Layer 3 of a small transformer language model trained on English Wikipedia (9 layers, counted from 0, width 128).
A neuron's activation on a vector x is GELU(weights . x), where the dot is the dot product.

Input weights of the MLP neurons that the questions are about. A number n stands for n times 0.005.
n6: 37 25 -22 15 2 -38 -14 24 52 11 7 13 28 -17 -11 -13 13 48 -35 35 -30 20 -44 4 -5 -34 -15 -7 34 15 -11 -23 -36 21 -60 -33 -13 -16 -20 -19 24 45 -83 18 16 -36 -14 24 -25 -19 22 -4 29 -28 4 50 -7 25 19 4 23 54 18 -7 17 -60 -47 40 6 0 3 -14 -5 -14 15 55 7 -1 24 25 42 -25 41 -8 -13 32 36 33 -16 -12 4 -27 -3 30 45 2 -7 -19 38 -45 -2 14 42 -51 -25 23 -16 -39 6 18 -15 40 -43 -15 -34 19 -12 22 12 -75 -23 3 -9 7 -34 66 -17 -37
n68: -6 -31 -3 15 -3 -22 -34 -1 10 -8 -23 -38 3 -72 19 27 13 -37 17 17 -7 35 -19 -8 -36 -3 13 0 12 -21 -38 -29 -8 30 12 -24 -2 -56 -14 31 68 0 -28 22 12 32 -34 12 42 9 35 -27 45 26 15 16 -39 -46 -44 -31 43 11 -3 -33 -9 -22 -38 52 20 -12 -5 -59 46 4 -23 19 -39 42 39 -27 -36 3 -55 17 7 40 22 22 16 -23 35 38 39 -25 -4 24 20 -45 9 29 -30 -9 17 6 11 -95 31 15 39 7 32 68 38 28 23 35 -17 -24 -24 -2 39 -43 -14 -26 -9 46 -2 1
n86: -15 -39 -32 17 22 31 3 4 -17 -13 33 12 8 9 36 -25 -41 10 -24 -19 0 53 -16 -3 -5 -13 -3 57 28 -7 36 -61 6 11 -42 -13 28 -10 44 16 3 -32 -7 -27 29 12 46 7 43 38 -26 41 -26 -37 10 27 -3 6 5 -9 -25 -13 -40 -4 -41 -28 -3 -2 -2 38 35 -47 18 3 -11 29 36 -11 -22 23 66 50 44 -33 18 16 -19 15 -9 30 5 15 -8 -32 7 -14 -58 29 -15 -35 0 14 -20 -34 0 -9 29 23 -10 16 35 -82 -3 -43 23 36 -29 21 -37 20 -35 -3 -37 -19 -73 20 42 -49
n144: 7 -14 31 9 31 -41 -46 28 -25 0 -30 8 3 39 7 -12 24 29 25 6 11 -3 15 27 -22 16 69 0 4 12 3 33 -8 11 64 -32 -18 26 0 -48 -8 -23 -34 -14 38 -21 -30 -21 10 -27 26 47 -16 30 -3 -6 -11 3 15 -9 58 44 -16 40 -7 -6 -17 -25 -43 32 -30 -46 -16 34 9 -3 -12 6 12 -40 0 -10 -41 12 55 17 40 8 29 -7 10 -9 -30 -48 -29 -28 23 -50 -16 37 -14 -2 7 33 19 21 -24 30 50 12 -19 16 -23 -57 12 1 6 -79 -9 31 -24 -16 -14 -42 -43 44 -11 26
n192: -5 -28 41 40 3 -3 -78 -30 -41 -14 -41 -7 15 35 32 15 54 -6 7 -51 -33 -1 -5 -8 -5 14 -15 -24 4 -12 -47 11 -4 -36 -4 -20 -25 22 14 -2 41 -6 28 17 -30 -46 -16 3 -26 -10 25 -17 94 -39 -27 -5 7 -39 33 -9 -9 -37 23 9 31 12 21 -4 33 -10 -5 22 -60 46 46 23 37 -29 -31 7 12 -31 5 11 -7 -20 15 33 31 4 -44 -8 42 0 10 6 33 14 -19 18 10 1 -32 -8 65 -30 -20 10 32 29 22 -24 21 4 3 -43 -87 32 -27 28 36 25 31 -8 -6 -6 -35 10
n237: -10 -27 49 14 42 13 -1 36 12 -28 -38 23 -28 -41 18 12 34 55 33 26 17 -24 14 -6 25 -9 0 12 4 -3 -2 39 12 -21 24 5 37 -4 2 -31 11 17 10 -46 -59 -7 3 -2 22 -20 14 22 -26 -19 -10 15 30 58 -52 -11 2 14 31 23 -12 -25 19 35 -22 -3 59 -38 -18 -46 42 -2 -23 -19 -15 -19 -20 -3 43 -35 0 -33 4 34 -8 35 57 43 18 20 -1 -26 -11 5 -28 -19 3 -9 -23 53 -37 14 -44 -74 43 3 -34 -10 -16 2 -38 16 -9 -15 10 -43 -34 -32 -32 68 39 8 -25 30
n260: 30 0 -28 13 70 19 23 -11 11 27 36 50 -11 -34 -9 33 -29 -26 -46 56 -22 -39 -29 10 6 23 4 28 42 -22 -22 -15 -39 50 -15 -10 -22 -6 -20 -25 60 19 -36 -38 -22 41 26 -13 20 -17 -38 -14 -36 -75 -24 33 25 21 67 52 8 -32 1 -34 -41 -17 25 6 9 35 -2 26 21 2 -39 -18 -20 -1 -5 34 -16 -80 43 -7 -15 4 -9 2 -26 55 6 -43 -22 0 31 -15 -3 25 26 -16 38 -47 -7 3 -5 4 -58 -48 -18 47 -5 33 20 44 -3 28 -12 29 6 -13 -51 -8 18 22 -15 22 29 -44
n353: 8 -39 -51 -9 -1 56 -1 -50 5 -4 -15 -3 -35 57 0 17 -20 -29 -13 30 18 11 32 3 -1 -16 23 -5 -5 56 49 -56 53 17 -24 -57 30 -62 -74 46 44 41 73 25 3 -3 -32 2 -5 -21 32 -54 -30 -14 13 30 15 -47 38 7 -9 -39 14 -23 -20 39 39 -1 -10 3 -29 -29 -18 -1 43 -58 47 6 -25 32 35 -36 -18 4 12 -69 13 -39 10 2 -3 4 -7 45 24 37 -39 -5 -19 30 15 -18 -10 36 19 -9 1 -6 -24 -10 -6 0 33 30 -8 -31 -4 -20 -25 44 43 -12 -64 3 37 -50 64 -6
n360: 25 8 9 9 -31 -32 40 -21 -3 -28 52 -28 -10 -28 8 -1 -20 6 -76 -1 -46 -47 -6 3 20 -23 9 -18 26 -44 -72 -21 60 -10 -43 24 -33 -24 11 -2 5 -32 -2 -7 18 -38 -18 -21 -39 -23 22 -11 5 14 56 -20 9 18 23 -10 15 -5 -6 15 -40 16 -15 -17 16 26 55 10 38 8 10 -18 -43 44 8 -19 6 24 52 -54 -37 24 -28 23 40 -13 14 9 -28 -23 20 30 -26 11 -26 13 28 63 -45 3 -23 -10 22 -1 15 -23 -28 50 -4 33 -6 -6 19 47 -35 4 60 -10 -29 13 -51 60 45 11
n372: -72 9 -40 0 19 24 11 11 -31 2 17 55 8 21 -4 13 -43 12 37 -70 -11 23 -11 35 -11 -20 20 7 -12 -45 -44 10 15 6 -13 2 -11 23 4 14 -32 -34 -14 -20 21 -28 -68 -40 20 -24 -27 -13 -8 -70 -9 40 28 62 2 25 -6 46 28 -11 16 -4 16 -15 -2 13 46 -16 22 -32 37 12 9 -19 -5 4 -70 14 -36 -10 9 -29 14 -11 29 -20 1 -5 -36 -7 6 29 18 0 -8 24 -49 8 7 -10 -16 23 25 -15 30 -12 22 0 45 -42 31 63 29 -26 -25 29 19 -17 -20 56 7 9 -14 23
n391: 6 -26 61 13 29 27 15 6 -8 -22 -4 -3 -17 19 -44 -42 -14 49 -16 2 18 26 -23 23 -26 1 40 -3 -57 -4 -36 13 61 42 -4 18 33 31 6 -4 -9 -7 57 -32 -34 32 9 -42 -33 8 -59 17 -22 -39 19 -47 39 -26 -5 -21 -4 22 -28 -52 0 -58 68 -29 35 -39 -33 5 -7 -23 -23 -11 23 23 -30 42 -3 7 27 8 40 -41 -2 2 -17 -11 -38 21 3 -21 -44 -2 32 13 42 -50 -42 -6 59 0 1 8 -54 -16 53 0 45 -2 -15 30 10 -7 -11 -12 -18 -28 30 73 -16 8 2 17 37 15
n396: -19 -7 14 7 27 30 -34 6 57 -17 -8 11 -27 -31 65 25 34 -14 -23 3 -37 -65 31 53 -4 -16 12 -18 -2 -34 28 9 18 -24 4 39 -30 36 -5 11 29 7 13 8 -6 -17 -5 13 -22 12 10 -52 -32 -19 53 3 5 -3 -12 37 17 -34 -60 13 -17 25 -2 -14 26 -2 -8 -42 1 12 -27 -17 -11 -19 -5 18 -11 2 -27 27 -50 -15 5 13 54 42 -35 -39 11 9 -10 49 48 1 -45 27 8 24 13 11 -39 14 13 -15 -23 -21 9 -17 9 -16 37 39 -17 31 -39 28 -16 -43 -41 -6 23 -14 -3 2
n409: 35 -6 -23 50 15 -50 23 -51 -4 9 -6 -9 -8 -39 61 11 -24 -27 17 3 -20 -39 34 -1 -42 29 24 56 -43 43 -12 -38 14 61 -24 30 -36 -6 6 -25 -11 -15 46 14 -54 -28 -51 -18 -46 4 -55 -26 -45 43 -2 9 24 11 29 -14 62 22 -8 32 52 12 35 22 10 33 8 -33 28 17 20 -40 20 3 30 -43 -16 -4 8 22 7 33 -35 0 -28 16 4 49 34 -9 -17 27 -5 25 -6 -16 24 14 7 -42 -25 -25 3 8 -2 -26 11 -18 -19 -14 11 0 16 -9 0 29 -29 16 -32 -3 33 1 -45 -9
n448: 68 12 68 33 -34 31 -43 -39 4 -25 -33 -24 45 -24 -14 47 44 31 31 2 21 -4 23 31 33 -42 -32 38 -20 72 -10 -21 -29 9 -44 53 -88 30 -35 -60 -17 -26 12 2 -16 33 -18 30 -2 17 -7 -18 10 59 49 -64 12 0 -18 9 -1 -16 19 2 8 -35 35 -47 8 -7 -2 2 18 -4 12 25 -8 -11 -8 -16 23 -29 2 -14 -74 1 65 -36 36 -14 -3 -29 -11 -37 -10 -3 92 -43 -32 36 -33 -32 34 -17 -26 15 13 -1 -15 -16 18 -45 -32 -18 29 -57 7 -70 50 6 12 -7 20 3 25 61 17 17
n458: -13 16 37 -8 -4 32 -9 -13 -55 5 -44 -8 -5 -19 26 37 -7 31 -30 -14 3 -16 -27 -24 -37 -26 -2 -43 -17 5 -9 5 55 -17 -32 -15 -2 48 -24 12 -21 -10 31 36 -13 -16 -9 36 20 -14 -19 -30 -15 25 -23 77 -74 31 -13 -6 34 -47 -21 18 -15 -3 16 9 18 10 -3 11 -17 -43 8 -8 6 14 9 39 13 10 59 -53 -6 44 24 5 46 55 -24 -29 2 -22 42 -1 -36 9 -5 26 -9 18 9 -1 -13 -17 -13 -24 -5 -21 -1 -13 -11 -16 -25 -6 4 58 -17 3 18 -4 11 8 27 33 -1 -2
n469: 7 41 11 -88 -51 -50 33 -45 -8 6 6 -5 19 -23 -13 13 18 18 -21 -17 -32 60 7 -6 64 -50 -1 35 -56 4 -17 -31 -3 -20 37 -46 -45 -4 -35 -2 16 33 23 15 -1 8 37 34 41 10 40 -3 58 -19 -27 13 23 -35 48 52 24 12 3 3 23 -8 13 19 -24 -10 -43 -4 -29 13 -32 16 18 -12 37 -8 -4 14 -27 -4 17 15 2 -8 23 -3 32 17 -22 51 3 -15 -39 -36 8 29 -55 21 -22 -21 -31 59 -24 -40 -11 11 -8 -25 17 -13 -3 -29 -3 -10 -14 8 12 -20 1 54 -3 -31 14 11
n472: -4 -34 -8 14 71 8 -52 -10 -3 -4 6 40 4 8 -7 17 18 -7 -3 -21 -77 9 17 -9 38 -12 36 -13 17 -32 -24 -36 -1 6 20 -68 -22 27 -57 12 -50 -14 6 5 -39 -19 79 -22 -18 27 19 -38 35 7 -36 19 40 -15 50 21 -13 -34 38 17 -13 4 -41 40 15 6 -31 6 -38 -27 -40 33 -2 32 17 21 -2 -23 5 -21 -10 34 -28 -20 0 10 -36 -35 -23 -34 -41 38 6 41 8 -48 12 7 7 -12 57 14 63 43 17 11 5 -10 34 -2 -23 19 -14 -30 19 -61 65 2 25 -5 27 23 46 -78
n491: -7 39 10 -4 8 -18 -28 -54 8 22 -16 2 3 -48 -19 21 14 17 -31 -55 -4 10 2 47 -26 16 1 2 31 -16 3 -67 -33 5 -48 24 23 13 -21 -4 59 2 4 40 40 -21 10 -51 -21 -24 15 5 3 18 42 -75 -9 3 22 -12 -26 -9 -6 7 -21 19 -45 -18 44 -45 6 3 24 -51 -30 10 8 -7 -13 25 17 -15 -14 14 8 2 28 23 -1 5 -30 2 15 30 6 -44 -18 -55 -1 6 31 77 -33 -15 -21 -9 -14 -22 -15 62 61 -14 -28 -13 24 -12 32 10 -23 4 23 22 42 0 8 5 67 33

Each question shows a token from some text and the vector x that enters the MLP there. A number n stands for n times 0.054.

"1": 6 -6 -28 -2 -32 7 47 33 19 43 -30 -19 17 -15 -20 14 -9 5 -16 -7 16 -4 35 -20 2 -9 -20 -12 37 -40 -13 -20 -1 -1 -4 7 69 46 22 -18 2 15 10 -10 -21 -34 31 -4 -16 -8 -40 25 37 32 -34 1 26 -20 -6 1 -21 -9 -22 22 10 -8 1 -18 -28 3 -1 -12 10 16 -8 -31 -6 34 -8 -20 6 -38 -23 4 -11 -2 10 -14 32 0 -17 -12 25 21 37 -11 -25 6 48 -20 -35 -52 -41 7 19 2 -22 -23 -35 -6 1 24 17 -13 9 -10 15 22 42 16 14 21 40 -18 -9 -5 -2 13
The most active neuron and its activation: n260, at about 1.1

"other": -20 -31 3 28 -55 22 27 29 39 -11 -23 -7 7 3 -4 -8 -18 30 -23 2 23 -11 15 -17 -28 11 14 -3 45 -43 20 -2 -8 9 -5 -1 41 36 0 -10 -22 15 13 -21 -38 -21 19 10 -10 -22 -46 25 18 15 -22 -1 3 -43 -20 32 -13 -1 -18 8 -2 -2 12 -1 -51 27 -6 -23 15 -5 -17 -17 -18 42 -7 -6 28 -45 -33 -17 -5 -22 -13 -35 31 -10 -7 29 16 25 25 -3 6 -10 22 -8 -23 -44 -6 -1 37 17 -4 -2 -15 3 2 -4 27 0 -19 1 15 25 45 16 35 16 58 4 -2 -14 -34 1
The neuron with the highest activation: n391

"ited": -35 -7 10 -20 -35 -10 31 41 47 14 -12 -17 23 -1 -12 -17 2 30 9 24 22 -31 59 -2 10 -10 8 6 29 -22 6 -18 -15 33 -16 6 50 29 19 -4 -4 1 22 -30 -6 -35 14 19 22 -17 -53 6 37 33 -23 3 13 -6 -26 -1 -36 -2 -6 37 4 -16 -25 12 -42 15 -4 -3 17 38 36 -24 10 29 -22 -33 0 -27 -6 -18 -18 0 -16 15 23 -40 -7 -37 -2 30 10 17 -7 -15 19 -4 -23 -23 -53 18 19 2 -8 1 -30 -42 -31 11 -8 -5 -17 -23 9 14 29 12 49 -2 2 -9 -9 3 -37 4
The most active neuron and its activation: n237, at about 1.4

"eries": -37 1 2 -9 -62 -1 33 15 50 -11 -12 0 26 -54 -15 7 3 16 15 -3 23 -15 0 10 -13 -10 7 -6 42 -30 -11 -15 -15 21 -9 0 50 40 -7 11 -9 25 1 -14 -30 -30 11 -4 1 19 -48 -8 30 12 -25 11 15 -7 -16 0 -32 30 -1 20 -3 4 -27 25 -55 17 0 -9 20 10 2 -19 -25 18 -7 -51 9 -18 -18 -1 -1 -2 -19 -17 43 14 -8 1 -1 32 21 -10 -10 -5 23 -39 -15 -29 -16 -4 28 10 -13 33 -16 -27 3 3 47 2 5 -28 23 20 38 25 49 -3 27 -26 -7 1 -30 6
The most active neuron and its activation: n68, at about 0.92

"born": -25 -11 -2 6 -50 9 22 46 39 7 -17 -14 -3 -11 -15 -5 -15 3 10 -1 20 -14 17 12 -10 -1 13 4 26 -44 0 -16 -34 36 -18 20 56 49 -8 -12 -16 5 23 -10 -23 -31 -19 -24 5 30 -32 4 32 12 -25 3 1 6 7 -5 -15 -6 -6 45 19 0 -14 5 -28 12 -9 -17 49 12 -1 -20 -16 34 0 -30 -6 -42 -6 -23 8 20 -14 -6 36 -9 -28 -27 12 28 14 8 -7 -12 26 -9 -24 -57 -30 -7 38 13 -21 28 -27 -38 2 10 8 14 -9 -25 21 21 40 28 44 -2 32 -8 -16 -30 -27 -1
The neuron with the highest activation: n409

";": 7 -7 -8 12 -42 -16 34 41 26 25 -18 4 9 1 -19 3 14 28 2 10 29 -20 7 -9 -17 -6 5 -8 38 -38 4 -13 -5 8 -23 25 51 26 17 -5 -8 12 13 -21 -2 -11 40 9 1 8 -12 20 29 25 -19 -16 24 -15 -31 30 -25 14 -20 25 3 21 9 -10 -59 18 12 -38 23 14 -27 -25 11 31 17 -33 3 -27 -41 -1 -21 18 8 -24 32 -13 0 -28 48 -7 19 -5 -27 -11 33 -6 -19 -55 -21 0 19 -23 -6 -39 -15 -30 0 14 11 -5 -5 -6 3 27 44 -7 15 22 18 -44 -29 -8 -38 5
The neuron with the highest activation: n68

" |": -29 -4 -12 -2 -46 -9 28 46 53 25 -15 -1 11 -34 -25 -5 -13 25 -13 25 23 -1 8 -2 -10 -3 3 -9 40 -41 -5 -11 -7 28 -9 31 49 40 15 -5 -12 6 19 -25 -3 -28 20 -13 0 -5 -40 -10 23 9 -11 -19 37 -19 -17 6 -19 17 -10 19 29 28 -10 11 -49 12 0 -36 36 8 -8 -21 18 23 21 -35 -10 -4 -37 -9 -27 17 -7 -1 28 -3 4 -25 38 -5 7 7 -14 -12 15 -16 -10 -45 -28 -13 39 -17 3 -22 -34 -40 -9 11 3 4 13 -14 35 20 31 19 45 16 21 -17 -22 -10 -40 4
The two highest activations, in order: n68, n409

" years": -29 -1 17 13 -65 18 27 41 12 -8 -17 4 40 -31 -18 -24 -9 32 26 3 45 -10 26 -20 13 9 0 -2 27 -25 3 -9 -21 14 10 9 49 17 0 11 -23 2 20 -35 -16 -13 11 -16 6 11 -2 28 22 19 -30 1 10 -22 -18 8 -29 26 -43 45 -16 -29 27 -1 -61 29 13 -14 0 9 -6 -11 -28 24 10 -32 -1 -25 -41 -8 -7 9 12 -15 37 5 -17 -16 29 4 5 7 21 -8 35 -3 -37 -31 -35 15 49 4 -22 1 -16 -34 5 -4 -2 12 4 -51 17 4 39 13 17 10 16 -26 -28 -2 -4 10
The neuron with the highest activation: n144

"es": -42 -14 21 14 -42 25 45 42 14 7 -5 7 30 -20 -26 -15 -12 21 -11 4 32 -14 22 12 -24 -16 15 -19 39 -58 0 -28 -9 8 -7 -6 48 40 30 6 -31 7 13 -21 21 -23 23 21 -13 2 -27 -3 25 9 -42 -8 22 -12 -16 16 -34 26 1 46 17 -12 -1 -4 -38 6 3 -26 17 1 15 -21 -4 -5 11 -37 6 -24 -29 -20 4 15 29 7 18 -25 -28 -8 20 36 1 -1 -20 -23 29 3 -2 -27 -47 9 10 3 -13 -3 -12 -41 4 23 26 -21 7 -28 16 18 41 23 19 -1 25 -23 -30 -5 -37 11
The two highest activations, in order: n372, n144

"2": 0 6 -14 3 -23 11 41 44 23 47 -29 -1 24 -24 -7 11 4 7 -12 -2 8 -13 26 -23 -16 -1 -27 -15 30 -44 -6 -14 3 -3 -14 6 61 35 28 -19 -5 16 7 -15 -13 -36 28 -6 -13 2 -45 35 29 36 -41 -10 30 -22 -17 2 -28 -16 -7 29 5 -10 16 -19 -28 14 -15 -21 16 17 2 -31 1 30 -3 -23 16 -33 -24 3 -9 -21 18 -6 40 -17 -13 -15 32 16 21 -3 -12 8 48 -26 -27 -38 -40 7 27 2 -19 -25 -40 -4 7 21 13 -17 11 -10 12 21 36 5 11 14 54 -22 -29 -7 -4 7
The most active neuron and its activation: n192, at about 0.65

"ass": -26 -26 9 21 -51 -4 17 40 4 -6 -2 -12 -4 -3 1 19 0 8 -20 -3 7 0 3 18 -4 6 -6 -25 45 -33 -10 -4 -21 20 4 21 42 44 -11 -30 -8 7 39 -15 -29 -32 27 6 -19 14 -27 42 26 -9 -13 30 3 -22 -9 5 -50 16 -1 -5 -7 19 -37 -6 -31 14 -30 -5 36 10 8 -25 9 25 -15 -41 -4 -20 -29 4 -13 10 8 39 15 -21 -42 8 16 19 6 -2 -9 -6 50 -43 -19 -51 -45 11 27 0 -2 19 4 -34 -5 16 17 -4 15 4 33 9 40 31 38 10 26 -14 -49 -19 -19 9
The neuron with the highest activation: n192